Layer 5 of a small transformer language model trained on English Wikipedia (8 layers, counted from 0, width 96).
A neuron's activation on a vector x is GELU(weights . x), where the dot is the dot product.
The model reads these tokens: "|" " " " |" " Labour" " hold" " |" " " " |" " Swing" " |" " " " |"

The vector x that enters this layer's MLP at each token. A number n stands for (n - 128) times 0.048.
0 "|": 108, 136, 153, 115, 126, 146, 127, 121, 122, 193, 121, 141, 133, 98, 126, 148, 120, 130, 118, 125, 149, 115, 122, 136, 139, 118, 130, 143, 140, 129, 97, 141, 145, 108, 115, 158, 166, 132, 120, 105, 141, 144, 98, 103, 215, 117, 119, 121, 124, 133, 118, 119, 135, 108, 136, 145, 110, 118, 116, 109, 141, 141, 113, 111, 139, 130, 125, 119, 126, 132, 133, 165, 143, 141, 136, 126, 126, 138, 116, 128, 130, 119, 131, 34, 129, 122, 140, 162, 105, 128, 132, 146, 128, 114, 107, 114
1 " ": 117, 142, 155, 144, 147, 149, 133, 121, 127, 172, 134, 126, 102, 112, 119, 142, 155, 135, 115, 138, 125, 112, 127, 134, 142, 132, 115, 126, 127, 123, 116, 137, 123, 122, 130, 145, 172, 117, 141, 104, 123, 146, 119, 133, 227, 111, 118, 133, 123, 146, 95, 107, 126, 147, 128, 155, 110, 131, 113, 110, 121, 135, 105, 107, 127, 128, 125, 147, 127, 117, 129, 146, 140, 132, 123, 143, 111, 133, 128, 145, 128, 132, 114, 20, 131, 113, 116, 138, 112, 117, 140, 130, 122, 122, 123, 113
2 " |": 121, 147, 153, 172, 144, 140, 141, 126, 126, 201, 124, 137, 116, 122, 126, 135, 133, 136, 115, 127, 117, 117, 121, 141, 129, 122, 115, 137, 134, 125, 111, 123, 130, 106, 126, 140, 164, 126, 127, 113, 128, 134, 109, 113, 204, 112, 127, 130, 115, 141, 125, 106, 131, 131, 136, 142, 111, 120, 108, 121, 125, 138, 117, 130, 140, 118, 122, 126, 135, 129, 131, 130, 148, 128, 127, 137, 126, 131, 113, 133, 129, 133, 123, 6, 138, 132, 129, 140, 104, 123, 147, 132, 121, 118, 119, 111
3 " Labour": 130, 116, 155, 129, 132, 112, 149, 130, 125, 155, 102, 125, 131, 101, 129, 142, 136, 141, 118, 118, 121, 131, 133, 151, 110, 143, 116, 130, 125, 129, 139, 121, 140, 112, 116, 145, 175, 100, 133, 109, 131, 129, 122, 132, 220, 118, 140, 136, 105, 128, 97, 120, 129, 175, 137, 152, 123, 110, 109, 129, 109, 115, 111, 124, 131, 143, 146, 137, 138, 133, 114, 127, 144, 128, 111, 135, 123, 143, 145, 127, 124, 137, 137, 14, 128, 136, 133, 126, 110, 125, 116, 122, 114, 119, 147, 128
4 " hold": 174, 134, 125, 138, 131, 128, 163, 150, 122, 148, 123, 99, 132, 126, 119, 128, 126, 130, 115, 143, 105, 133, 135, 123, 145, 130, 126, 137, 133, 122, 137, 126, 122, 159, 125, 147, 186, 115, 123, 125, 124, 124, 124, 138, 192, 124, 126, 142, 120, 135, 66, 126, 88, 124, 145, 143, 143, 113, 122, 98, 111, 97, 112, 139, 126, 126, 142, 134, 121, 113, 90, 118, 142, 126, 99, 154, 125, 128, 117, 125, 139, 124, 138, 27, 122, 126, 141, 146, 117, 126, 142, 144, 126, 143, 148, 110
5 " |": 127, 152, 133, 177, 141, 128, 144, 152, 114, 187, 117, 135, 118, 129, 110, 128, 130, 129, 114, 139, 115, 137, 130, 134, 135, 131, 108, 142, 148, 100, 130, 140, 120, 106, 125, 134, 154, 112, 124, 127, 149, 110, 122, 122, 181, 114, 126, 125, 107, 137, 117, 107, 126, 137, 132, 145, 118, 118, 106, 120, 119, 114, 120, 152, 130, 116, 146, 123, 126, 137, 144, 129, 149, 126, 123, 153, 126, 153, 126, 133, 143, 123, 122, 10, 133, 153, 111, 129, 97, 116, 122, 141, 125, 109, 131, 117
6 " ": 138, 141, 137, 147, 148, 126, 133, 139, 122, 145, 137, 125, 95, 120, 115, 138, 176, 133, 103, 142, 138, 123, 137, 137, 143, 139, 106, 135, 151, 105, 122, 150, 113, 117, 134, 137, 162, 105, 140, 99, 146, 136, 133, 138, 213, 108, 132, 130, 120, 138, 100, 116, 107, 139, 112, 159, 120, 130, 120, 107, 114, 115, 108, 145, 108, 109, 143, 136, 130, 111, 128, 115, 139, 132, 119, 165, 101, 142, 135, 145, 130, 120, 118, 27, 128, 130, 126, 128, 108, 115, 111, 139, 126, 118, 138, 129
7 " |": 135, 158, 136, 177, 143, 124, 144, 129, 130, 184, 124, 139, 99, 125, 130, 132, 141, 145, 120, 130, 108, 124, 133, 144, 129, 117, 97, 146, 158, 109, 117, 120, 136, 107, 126, 122, 155, 126, 139, 122, 146, 124, 112, 117, 181, 118, 141, 129, 100, 140, 133, 120, 119, 124, 125, 147, 116, 120, 124, 121, 126, 130, 111, 157, 122, 103, 145, 124, 134, 132, 157, 115, 140, 123, 107, 150, 124, 129, 115, 133, 126, 118, 127, 16, 131, 146, 129, 120, 94, 112, 131, 145, 121, 108, 137, 116
8 " Swing": 149, 127, 140, 127, 120, 119, 145, 125, 140, 149, 134, 137, 96, 128, 118, 154, 139, 130, 99, 132, 133, 123, 136, 132, 136, 143, 106, 141, 145, 109, 118, 140, 141, 146, 113, 142, 157, 104, 152, 93, 135, 126, 94, 131, 205, 112, 139, 128, 107, 140, 89, 116, 133, 145, 104, 128, 142, 108, 143, 111, 119, 121, 112, 146, 109, 98, 161, 140, 156, 120, 140, 108, 129, 140, 129, 164, 120, 142, 129, 122, 136, 138, 121, 33, 139, 151, 135, 135, 109, 107, 111, 141, 117, 123, 138, 108
9 " |": 121, 143, 139, 188, 131, 143, 139, 128, 119, 183, 128, 133, 108, 143, 120, 123, 129, 133, 119, 124, 113, 129, 138, 145, 120, 135, 97, 130, 161, 110, 116, 129, 135, 121, 126, 153, 155, 120, 125, 114, 110, 114, 98, 130, 186, 108, 126, 137, 105, 137, 131, 124, 111, 127, 131, 128, 117, 121, 126, 154, 128, 137, 122, 148, 118, 109, 149, 142, 130, 137, 156, 111, 114, 122, 123, 140, 112, 150, 123, 120, 128, 133, 116, 15, 139, 151, 131, 134, 115, 128, 119, 150, 114, 120, 123, 106
10 " ": 128, 134, 136, 148, 143, 127, 120, 131, 125, 142, 149, 133, 88, 130, 125, 139, 171, 136, 107, 125, 139, 113, 142, 139, 133, 138, 92, 132, 161, 107, 118, 149, 130, 125, 134, 141, 158, 107, 148, 92, 115, 138, 126, 140, 212, 105, 128, 138, 109, 137, 121, 120, 100, 134, 109, 139, 123, 134, 132, 131, 119, 123, 109, 140, 104, 101, 149, 151, 129, 109, 143, 101, 111, 133, 123, 161, 97, 139, 140, 144, 123, 125, 125, 32, 133, 147, 133, 129, 115, 125, 110, 140, 122, 124, 126, 120
11 " |": 128, 153, 133, 182, 139, 126, 136, 123, 129, 184, 137, 143, 99, 133, 133, 130, 130, 143, 123, 125, 115, 119, 134, 145, 124, 118, 88, 144, 161, 110, 112, 119, 137, 111, 128, 132, 151, 122, 141, 112, 122, 117, 111, 120, 188, 116, 136, 136, 97, 140, 143, 123, 109, 122, 120, 139, 117, 124, 130, 139, 127, 129, 112, 155, 125, 102, 148, 131, 134, 133, 162, 112, 125, 129, 115, 146, 121, 132, 121, 131, 128, 121, 128, 16, 130, 148, 131, 129, 104, 118, 130, 148, 114, 112, 132, 110

Each question shows the input weights of one neuron of the MLP. A number n stands for (n - 128) times 0.0045.

n354: 106, 122, 140, 132, 105, 157, 177, 105, 125, 108, 118, 144, 138, 128, 136, 150, 156, 127, 127, 136, 114, 129, 163, 110, 110, 134, 126, 111, 174, 127, 102, 104, 115, 122, 130, 160, 135, 121, 81, 147, 120, 127, 119, 134, 120, 121, 141, 151, 121, 97, 92, 107, 134, 157, 110, 138, 93, 130, 140, 94, 138, 132, 144, 128, 131, 152, 161, 163, 156, 142, 158, 119, 90, 125, 139, 130, 108, 125, 161, 118, 117, 127, 111, 142, 179, 136, 160, 141, 113, 101, 132, 163, 115, 134, 83, 122
On which token does it fire most, and how strongly? 9 " |", at about 1.2

n282: 91, 144, 115, 157, 144, 111, 141, 98, 132, 113, 131, 126, 127, 103, 137, 146, 112, 106, 138, 106, 111, 119, 136, 125, 123, 82, 110, 156, 100, 112, 148, 114, 97, 169, 141, 115, 105, 137, 147, 143, 158, 99, 134, 129, 139, 136, 182, 146, 109, 129, 132, 162, 77, 92, 141, 144, 142, 119, 118, 147, 135, 112, 138, 144, 170, 132, 80, 112, 110, 119, 133, 111, 121, 137, 133, 144, 133, 147, 107, 135, 121, 144, 138, 147, 103, 132, 163, 113, 151, 113, 178, 153, 156, 132, 64, 128
It fires most on token 11 " |"

n108: 89, 143, 140, 125, 118, 152, 93, 152, 158, 117, 124, 131, 133, 117, 127, 147, 129, 160, 108, 159, 182, 127, 167, 103, 140, 120, 128, 125, 129, 159, 145, 157, 119, 134, 105, 145, 165, 153, 167, 154, 129, 113, 143, 167, 133, 127, 118, 138, 149, 125, 167, 115, 111, 152, 134, 135, 130, 106, 128, 127, 125, 112, 117, 120, 140, 147, 116, 122, 103, 124, 104, 136, 129, 126, 163, 140, 140, 151, 125, 103, 131, 144, 89, 134, 125, 94, 131, 84, 102, 115, 116, 120, 102, 106, 84, 123
It fires most on token 1 " "

n157: 101, 171, 110, 137, 130, 126, 104, 133, 93, 112, 169, 137, 104, 110, 112, 133, 105, 97, 97, 123, 191, 162, 177, 113, 143, 138, 122, 110, 169, 145, 108, 91, 116, 145, 144, 148, 146, 106, 166, 69, 164, 140, 92, 87, 94, 123, 123, 111, 109, 97, 142, 135, 118, 126, 107, 196, 170, 116, 167, 131, 166, 144, 99, 125, 157, 164, 122, 143, 106, 101, 114, 108, 100, 91, 110, 159, 128, 147, 121, 135, 145, 114, 114, 155, 84, 124, 121, 156, 138, 89, 89, 137, 143, 123, 70, 120
It fires most on token 10 " "

n163: 105, 150, 101, 141, 124, 100, 118, 144, 113, 118, 155, 108, 124, 114, 126, 101, 135, 153, 145, 119, 129, 103, 138, 115, 137, 175, 126, 115, 184, 133, 134, 116, 111, 122, 189, 114, 131, 130, 127, 118, 111, 123, 117, 128, 129, 120, 126, 134, 156, 119, 142, 111, 105, 135, 116, 126, 117, 112, 109, 89, 132, 139, 146, 119, 157, 148, 124, 160, 134, 133, 118, 156, 128, 123, 116, 92, 135, 142, 122, 114, 122, 99, 126, 121, 138, 104, 148, 145, 142, 121, 131, 130, 107, 180, 121, 133
It fires most on token 1 " "

n144: 74, 169, 154, 148, 109, 141, 214, 64, 149, 121, 135, 119, 141, 95, 167, 146, 131, 117, 117, 176, 141, 132, 111, 113, 81, 129, 153, 148, 146, 115, 110, 152, 126, 189, 136, 154, 88, 145, 97, 123, 143, 155, 115, 105, 79, 111, 153, 139, 91, 127, 172, 111, 67, 100, 134, 80, 128, 161, 158, 126, 133, 154, 162, 105, 149, 141, 77, 78, 133, 132, 144, 95, 159, 150, 151, 119, 103, 146, 132, 90, 136, 119, 87, 129, 154, 123, 184, 144, 128, 104, 104, 168, 149, 101, 121, 119
On which token does it fire most, and how strongly? 0 "|", at about 0.24

n353: 160, 156, 117, 112, 127, 127, 160, 113, 105, 131, 103, 80, 158, 125, 98, 159, 120, 120, 150, 90, 125, 144, 174, 94, 96, 131, 120, 91, 95, 126, 125, 114, 132, 104, 133, 162, 126, 144, 133, 118, 116, 112, 111, 159, 113, 160, 129, 145, 130, 126, 119, 136, 146, 134, 132, 131, 132, 105, 109, 110, 129, 119, 126, 84, 122, 115, 141, 114, 135, 150, 145, 139, 108, 149, 112, 140, 154, 115, 177, 81, 165, 124, 129, 144, 143, 149, 132, 139, 124, 137, 118, 153, 135, 155, 149, 136
It fires most on token 4 " hold"

n218: 117, 116, 121, 154, 114, 116, 140, 121, 140, 148, 121, 167, 173, 117, 137, 100, 95, 118, 109, 162, 117, 101, 97, 123, 103, 124, 118, 150, 122, 107, 127, 136, 112, 128, 174, 138, 156, 188, 115, 124, 105, 123, 152, 123, 108, 101, 139, 141, 99, 97, 145, 173, 127, 120, 156, 166, 116, 122, 120, 114, 120, 119, 140, 124, 127, 140, 106, 110, 147, 132, 137, 110, 118, 126, 117, 113, 136, 154, 141, 153, 126, 127, 113, 129, 106, 143, 151, 115, 112, 118, 127, 160, 139, 143, 129, 121
On which token does it fire most, and how strongly? 11 " |", at about 0.46

n7: 100, 104, 134, 107, 128, 97, 104, 116, 167, 149, 110, 127, 111, 85, 115, 150, 132, 115, 188, 123, 123, 128, 107, 130, 184, 104, 152, 130, 141, 129, 78, 175, 109, 112, 108, 114, 138, 121, 150, 150, 149, 73, 150, 114, 89, 129, 159, 172, 157, 173, 140, 154, 105, 98, 151, 76, 93, 126, 105, 85, 148, 160, 121, 56, 167, 128, 135, 86, 144, 117, 134, 169, 102, 161, 137, 122, 128, 165, 110, 75, 110, 186, 127, 152, 102, 102, 97, 126, 67, 71, 68, 206, 157, 94, 115, 130
On which token does it fire most, and how strongly? 0 "|", at about 1.4

n118: 121, 143, 98, 164, 168, 136, 80, 151, 105, 135, 172, 107, 133, 136, 122, 124, 127, 132, 131, 113, 122, 117, 141, 101, 167, 135, 131, 126, 130, 150, 170, 142, 78, 99, 110, 116, 107, 113, 171, 86, 128, 144, 143, 82, 82, 116, 126, 138, 129, 178, 204, 114, 125, 94, 151, 142, 89, 130, 138, 146, 134, 166, 136, 82, 110, 143, 48, 99, 114, 104, 124, 163, 126, 152, 121, 172, 148, 168, 133, 146, 94, 148, 118, 123, 84, 105, 155, 118, 82, 119, 146, 139, 174, 107, 126, 139
It fires most on token 2 " |"

n295: 119, 130, 127, 119, 108, 128, 122, 136, 139, 103, 128, 154, 126, 136, 152, 163, 109, 132, 149, 143, 143, 129, 142, 109, 114, 122, 151, 122, 134, 116, 115, 128, 151, 128, 153, 110, 108, 151, 139, 111, 124, 135, 153, 120, 146, 129, 127, 118, 119, 128, 103, 167, 160, 85, 172, 102, 107, 127, 123, 132, 155, 143, 143, 107, 174, 165, 136, 90, 121, 125, 101, 129, 145, 108, 119, 91, 140, 131, 112, 101, 143, 92, 131, 107, 102, 174, 150, 105, 142, 108, 101, 140, 107, 88, 119, 130
On which token does it fire most, and how strongly? 0 "|", at about 0.91

n367: 123, 87, 139, 125, 124, 120, 126, 102, 191, 155, 154, 117, 166, 118, 133, 106, 62, 162, 128, 179, 190, 130, 118, 135, 157, 134, 121, 125, 102, 178, 99, 140, 89, 138, 155, 137, 76, 140, 100, 152, 96, 204, 132, 92, 104, 95, 80, 144, 129, 99, 162, 167, 128, 92, 118, 161, 122, 93, 94, 160, 118, 161, 115, 111, 186, 128, 142, 205, 94, 147, 114, 171, 131, 144, 80, 126, 131, 183, 114, 80, 71, 90, 126, 134, 159, 114, 121, 107, 118, 121, 102, 115, 157, 107, 128, 150
On which token does it fire most, and how strongly? 0 "|", at about 0.57

n22: 127, 132, 129, 118, 116, 148, 136, 124, 130, 132, 115, 168, 115, 117, 101, 136, 124, 94, 107, 135, 114, 154, 123, 114, 144, 117, 134, 118, 85, 117, 122, 122, 133, 131, 157, 103, 133, 104, 125, 152, 159, 151, 97, 112, 118, 147, 127, 150, 165, 139, 111, 129, 145, 149, 131, 156, 113, 151, 98, 104, 116, 165, 121, 93, 137, 161, 113, 157, 125, 147, 122, 143, 146, 94, 113, 122, 122, 125, 130, 156, 133, 129, 128, 139, 117, 135, 150, 121, 92, 135, 163, 131, 113, 145, 134, 134
It fires most on token 1 " "

n95: 125, 148, 73, 121, 168, 119, 127, 129, 171, 126, 111, 151, 145, 117, 171, 95, 103, 79, 127, 96, 141, 111, 106, 141, 143, 207, 117, 128, 131, 149, 151, 136, 73, 147, 115, 149, 118, 89, 134, 77, 158, 130, 85, 147, 104, 134, 155, 111, 101, 145, 141, 179, 97, 122, 161, 134, 134, 114, 151, 82, 92, 165, 145, 109, 111, 100, 121, 150, 181, 135, 143, 186, 137, 125, 113, 114, 139, 128, 133, 136, 130, 123, 151, 150, 121, 123, 111, 165, 151, 57, 141, 150, 162, 90, 129, 110
On which token does it fire most, and how strongly? 8 " Swing", at about 0.074

n172: 119, 119, 100, 136, 144, 142, 177, 145, 106, 95, 131, 141, 92, 82, 130, 97, 168, 132, 92, 178, 177, 199, 129, 117, 169, 149, 110, 137, 168, 110, 90, 153, 133, 116, 129, 185, 136, 162, 120, 128, 140, 119, 129, 143, 97, 121, 132, 98, 108, 145, 130, 142, 59, 85, 152, 146, 130, 121, 150, 142, 141, 120, 99, 142, 141, 115, 115, 125, 138, 118, 108, 136, 139, 140, 107, 157, 145, 173, 169, 128, 107, 109, 115, 163, 148, 72, 149, 130, 103, 122, 50, 122, 101, 134, 94, 109
It fires most on token 6 " "

n12: 119, 139, 114, 143, 118, 136, 157, 139, 120, 118, 86, 131, 129, 105, 141, 132, 154, 106, 110, 105, 138, 91, 126, 123, 123, 140, 132, 129, 135, 134, 136, 110, 110, 135, 122, 157, 165, 142, 113, 142, 151, 110, 141, 115, 126, 172, 117, 129, 111, 132, 164, 136, 121, 133, 126, 162, 112, 105, 140, 117, 121, 135, 94, 121, 161, 106, 136, 111, 134, 121, 116, 107, 120, 143, 137, 148, 137, 137, 155, 116, 150, 127, 118, 120, 120, 123, 152, 142, 117, 110, 93, 125, 112, 146, 118, 136
It fires most on token 3 " Labour"

n237: 119, 103, 110, 130, 105, 102, 161, 144, 140, 112, 95, 115, 141, 117, 122, 122, 135, 136, 138, 163, 121, 97, 137, 116, 110, 122, 99, 134, 147, 130, 126, 161, 144, 144, 121, 137, 110, 135, 81, 146, 129, 155, 141, 147, 141, 147, 170, 183, 129, 122, 125, 110, 133, 125, 135, 138, 121, 103, 116, 140, 181, 152, 104, 147, 140, 150, 114, 162, 115, 132, 120, 108, 115, 136, 136, 102, 116, 124, 117, 74, 154, 120, 122, 147, 97, 160, 162, 122, 104, 157, 129, 148, 122, 99, 134, 95
On which token does it fire most, and how strongly? 4 " hold", at about 0.15

n151: 123, 114, 138, 145, 121, 99, 157, 119, 147, 139, 117, 123, 123, 114, 173, 110, 134, 116, 129, 156, 140, 124, 119, 116, 124, 116, 113, 106, 125, 158, 120, 123, 118, 125, 147, 82, 147, 140, 136, 111, 116, 128, 124, 103, 101, 130, 127, 167, 133, 151, 112, 154, 157, 159, 145, 136, 141, 87, 103, 158, 107, 103, 152, 111, 155, 127, 131, 127, 105, 117, 113, 127, 141, 115, 109, 126, 145, 159, 118, 91, 108, 81, 125, 143, 147, 89, 93, 145, 133, 116, 130, 126, 117, 145, 132, 139
It fires most on token 3 " Labour"

n98: 121, 158, 125, 172, 103, 139, 124, 151, 106, 122, 131, 145, 113, 117, 106, 109, 136, 62, 121, 114, 129, 81, 154, 111, 110, 89, 125, 107, 152, 145, 112, 136, 106, 129, 122, 98, 137, 122, 149, 124, 143, 151, 128, 156, 132, 124, 133, 141, 122, 159, 92, 155, 98, 128, 186, 127, 134, 102, 151, 161, 117, 109, 104, 100, 110, 143, 121, 97, 88, 115, 130, 163, 127, 144, 161, 94, 113, 150, 119, 108, 145, 125, 97, 151, 140, 98, 122, 100, 133, 131, 112, 180, 120, 127, 134, 86
On which three tokens does it fire most, strongest first? 9 " |", 1 " ", 4 " hold"

n35: 124, 81, 109, 116, 139, 143, 138, 129, 123, 110, 125, 123, 82, 95, 148, 114, 106, 104, 126, 137, 107, 116, 156, 140, 138, 139, 114, 122, 140, 143, 100, 124, 120, 101, 138, 135, 112, 108, 108, 141, 140, 174, 116, 95, 121, 161, 114, 168, 113, 102, 115, 138, 147, 135, 146, 120, 106, 141, 133, 118, 101, 103, 102, 112, 144, 110, 132, 153, 136, 112, 107, 116, 139, 105, 147, 134, 105, 133, 105, 132, 107, 115, 123, 139, 135, 151, 153, 147, 143, 90, 155, 131, 147, 159, 148, 122
It fires most on token 4 " hold"

n137: 108, 113, 127, 125, 112, 148, 91, 137, 137, 118, 142, 162, 121, 129, 148, 143, 127, 101, 147, 138, 162, 143, 133, 142, 127, 91, 98, 138, 140, 134, 120, 117, 130, 107, 123, 79, 120, 132, 121, 48, 115, 158, 158, 123, 170, 111, 117, 92, 168, 136, 91, 153, 128, 147, 142, 138, 135, 135, 149, 100, 130, 125, 159, 138, 146, 132, 108, 112, 163, 142, 167, 119, 124, 119, 126, 123, 112, 102, 109, 121, 88, 139, 127, 160, 109, 167, 146, 91, 141, 100, 123, 106, 122, 92, 111, 152
It fires most on token 10 " "

n285: 127, 140, 150, 116, 146, 114, 86, 139, 121, 109, 130, 165, 104, 124, 140, 118, 127, 120, 153, 165, 138, 142, 112, 147, 101, 142, 169, 144, 161, 137, 92, 141, 130, 108, 118, 115, 126, 138, 126, 81, 117, 103, 165, 129, 138, 100, 90, 124, 128, 116, 112, 163, 113, 132, 148, 155, 162, 134, 129, 117, 152, 136, 99, 101, 130, 127, 110, 148, 96, 107, 127, 130, 93, 115, 129, 139, 97, 130, 120, 111, 147, 105, 147, 139, 101, 143, 108, 83, 129, 111, 148, 147, 145, 91, 143, 100
On which three tokens does it fire most, strongest first? 10 " ", 6 " ", 1 " "

n63: 109, 148, 147, 105, 131, 116, 129, 149, 188, 107, 150, 138, 106, 90, 146, 145, 104, 140, 118, 129, 163, 130, 125, 118, 85, 133, 107, 142, 121, 154, 150, 162, 143, 165, 163, 157, 133, 122, 167, 140, 115, 155, 144, 125, 110, 131, 125, 110, 119, 95, 128, 166, 113, 138, 88, 134, 115, 88, 148, 102, 119, 125, 110, 90, 163, 151, 124, 146, 138, 128, 129, 144, 160, 115, 93, 138, 133, 137, 127, 169, 122, 144, 150, 132, 91, 135, 111, 128, 138, 111, 99, 109, 97, 102, 142, 115
On which two tokens does it fire most, strongest first? 3 " Labour", 8 " Swing"

n85: 118, 196, 135, 146, 152, 174, 94, 123, 93, 116, 142, 110, 99, 108, 125, 122, 108, 131, 116, 105, 151, 100, 163, 119, 136, 92, 109, 140, 138, 104, 138, 106, 105, 141, 150, 168, 133, 124, 173, 104, 104, 122, 141, 99, 90, 110, 133, 124, 104, 95, 166, 129, 111, 105, 144, 163, 126, 94, 167, 143, 115, 149, 115, 153, 131, 126, 145, 136, 127, 152, 104, 121, 125, 108, 155, 164, 128, 126, 131, 132, 146, 93, 103, 125, 108, 96, 159, 139, 93, 130, 166, 139, 105, 110, 154, 114
It fires most on token 11 " |"

n352: 99, 176, 161, 164, 119, 126, 159, 158, 114, 145, 164, 133, 158, 112, 114, 98, 104, 123, 99, 134, 157, 129, 114, 147, 97, 104, 146, 101, 124, 129, 114, 148, 83, 120, 139, 95, 156, 137, 88, 168, 144, 148, 153, 138, 79, 89, 102, 128, 97, 131, 163, 125, 114, 122, 145, 151, 104, 118, 99, 144, 139, 160, 135, 93, 154, 113, 118, 109, 121, 90, 140, 102, 111, 146, 129, 114, 165, 147, 75, 114, 177, 107, 107, 129, 147, 161, 137, 89, 112, 111, 110, 168, 171, 113, 117, 99
It fires most on token 5 " |"

n148: 163, 134, 164, 129, 98, 150, 130, 99, 86, 97, 112, 126, 161, 123, 116, 120, 144, 133, 123, 133, 161, 125, 158, 120, 87, 111, 141, 75, 104, 113, 124, 114, 146, 125, 136, 151, 102, 118, 137, 168, 131, 123, 160, 117, 117, 158, 134, 147, 121, 134, 101, 105, 162, 133, 142, 117, 135, 106, 155, 179, 136, 137, 101, 141, 136, 172, 108, 117, 112, 140, 81, 117, 110, 119, 106, 98, 136, 131, 145, 157, 132, 134, 105, 117, 131, 155, 138, 124, 133, 149, 121, 110, 124, 147, 164, 97
It fires most on token 3 " Labour"

n299: 145, 121, 132, 140, 120, 146, 143, 141, 150, 103, 104, 118, 141, 95, 92, 132, 128, 134, 60, 162, 166, 133, 153, 123, 144, 124, 155, 131, 138, 94, 117, 170, 149, 154, 162, 140, 119, 119, 159, 101, 163, 168, 147, 87, 109, 126, 132, 77, 125, 123, 156, 163, 84, 76, 87, 139, 129, 133, 147, 127, 144, 138, 83, 143, 123, 99, 128, 182, 105, 120, 101, 130, 143, 149, 90, 142, 131, 214, 81, 114, 151, 123, 181, 136, 87, 138, 114, 67, 74, 139, 97, 184, 148, 136, 101, 123
On which token does it fire most, and how strongly? 6 " ", at about 1.7

n345: 130, 127, 144, 130, 119, 147, 137, 151, 144, 104, 120, 133, 121, 108, 164, 128, 131, 109, 149, 62, 123, 150, 154, 96, 94, 116, 135, 154, 114, 126, 118, 122, 126, 152, 118, 132, 155, 156, 126, 129, 125, 127, 120, 155, 130, 123, 130, 99, 111, 104, 123, 130, 106, 149, 128, 123, 132, 108, 165, 117, 105, 122, 138, 126, 118, 126, 105, 154, 113, 154, 127, 110, 132, 108, 122, 153, 118, 117, 137, 121, 90, 165, 156, 144, 81, 168, 135, 124, 150, 108, 155, 114, 123, 146, 126, 138
It fires most on token 4 " hold"

n287: 118, 109, 122, 159, 125, 113, 176, 131, 129, 120, 123, 96, 158, 108, 125, 131, 106, 107, 126, 150, 116, 136, 116, 135, 171, 138, 106, 97, 133, 159, 134, 157, 118, 134, 155, 150, 137, 112, 133, 132, 146, 131, 137, 124, 125, 143, 127, 119, 129, 116, 129, 157, 131, 143, 143, 150, 125, 116, 130, 162, 131, 115, 96, 105, 140, 131, 135, 133, 108, 107, 114, 135, 115, 113, 112, 121, 133, 114, 133, 104, 131, 146, 101, 109, 132, 130, 144, 129, 115, 89, 130, 130, 137, 122, 88, 155
On which two tokens does it fire most, strongest first? 4 " hold", 3 " Labour"

n309: 108, 159, 133, 141, 121, 104, 146, 117, 172, 145, 140, 134, 111, 120, 119, 121, 140, 68, 81, 103, 140, 134, 175, 122, 155, 158, 141, 172, 138, 108, 112, 149, 141, 123, 113, 119, 140, 122, 96, 102, 138, 116, 128, 120, 109, 138, 117, 154, 123, 132, 145, 137, 102, 113, 137, 126, 151, 131, 107, 133, 88, 150, 139, 137, 114, 124, 133, 116, 113, 156, 68, 149, 92, 122, 92, 115, 184, 107, 96, 132, 102, 141, 170, 148, 135, 122, 157, 157, 114, 116, 161, 135, 87, 154, 117, 126
It fires most on token 4 " hold"

n334: 125, 107, 155, 144, 87, 139, 190, 108, 114, 127, 133, 167, 127, 106, 159, 147, 131, 133, 147, 187, 126, 88, 134, 172, 143, 106, 169, 136, 122, 136, 94, 147, 103, 133, 126, 139, 120, 152, 167, 172, 126, 108, 98, 93, 77, 128, 119, 170, 104, 173, 158, 117, 121, 93, 150, 130, 152, 94, 142, 139, 125, 147, 119, 144, 138, 128, 115, 114, 100, 97, 133, 175, 121, 178, 174, 134, 148, 172, 105, 121, 97, 148, 69, 115, 159, 64, 99, 124, 107, 72, 122, 130, 96, 136, 100, 98
On which token does it fire most, and how strongly? 0 "|", at about 1.1

n62: 112, 151, 116, 122, 128, 158, 108, 143, 187, 135, 114, 150, 95, 102, 111, 113, 159, 140, 60, 115, 145, 134, 176, 159, 122, 89, 149, 155, 172, 115, 85, 162, 139, 162, 135, 126, 140, 170, 143, 118, 177, 118, 110, 92, 126, 108, 133, 144, 118, 119, 135, 144, 113, 108, 152, 152, 143, 138, 166, 101, 131, 170, 86, 101, 130, 105, 120, 133, 75, 123, 115, 180, 122, 174, 84, 169, 106, 144, 87, 120, 138, 84, 69, 176, 102, 91, 157, 90, 82, 134, 98, 172, 116, 89, 135, 158
On which three tokens does it fire most, strongest first? 0 "|", 6 " ", 7 " |"

n146: 105, 139, 121, 129, 192, 124, 150, 137, 75, 137, 128, 132, 117, 69, 120, 101, 68, 109, 107, 83, 140, 65, 136, 131, 130, 117, 151, 128, 147, 155, 126, 152, 135, 131, 135, 150, 112, 94, 162, 102, 149, 158, 86, 137, 116, 171, 115, 106, 153, 95, 176, 86, 108, 124, 133, 175, 73, 108, 157, 136, 122, 141, 172, 93, 153, 121, 128, 56, 108, 149, 165, 164, 133, 185, 154, 144, 81, 142, 99, 122, 62, 204, 113, 146, 161, 79, 156, 117, 104, 120, 78, 130, 108, 99, 108, 154
On which token does it fire most, and how strongly? 0 "|", at about 2

n348: 84, 147, 159, 102, 118, 140, 127, 155, 124, 84, 150, 142, 86, 101, 127, 117, 134, 129, 110, 121, 123, 102, 129, 117, 107, 118, 161, 157, 120, 129, 110, 156, 154, 116, 127, 101, 143, 138, 131, 153, 96, 76, 166, 127, 139, 110, 141, 142, 109, 144, 132, 117, 103, 134, 123, 125, 119, 121, 105, 162, 150, 121, 118, 142, 135, 138, 124, 102, 118, 50, 154, 199, 156, 129, 120, 170, 140, 185, 137, 150, 162, 148, 104, 134, 118, 137, 129, 94, 107, 110, 119, 125, 90, 115, 152, 177
It fires most on token 6 " "

n288: 134, 109, 104, 65, 76, 156, 119, 148, 107, 121, 90, 120, 132, 128, 77, 146, 144, 125, 106, 116, 129, 122, 170, 87, 121, 117, 110, 144, 177, 102, 101, 131, 95, 158, 163, 118, 129, 99, 161, 161, 168, 152, 132, 132, 109, 131, 147, 140, 109, 94, 129, 91, 82, 100, 152, 126, 165, 111, 129, 99, 135, 153, 151, 123, 144, 128, 128, 142, 124, 106, 86, 148, 142, 122, 105, 91, 127, 159, 109, 129, 126, 151, 107, 145, 109, 144, 107, 173, 99, 113, 136, 182, 154, 153, 135, 95
On which token does it fire most, and how strongly? 4 " hold", at about 1.3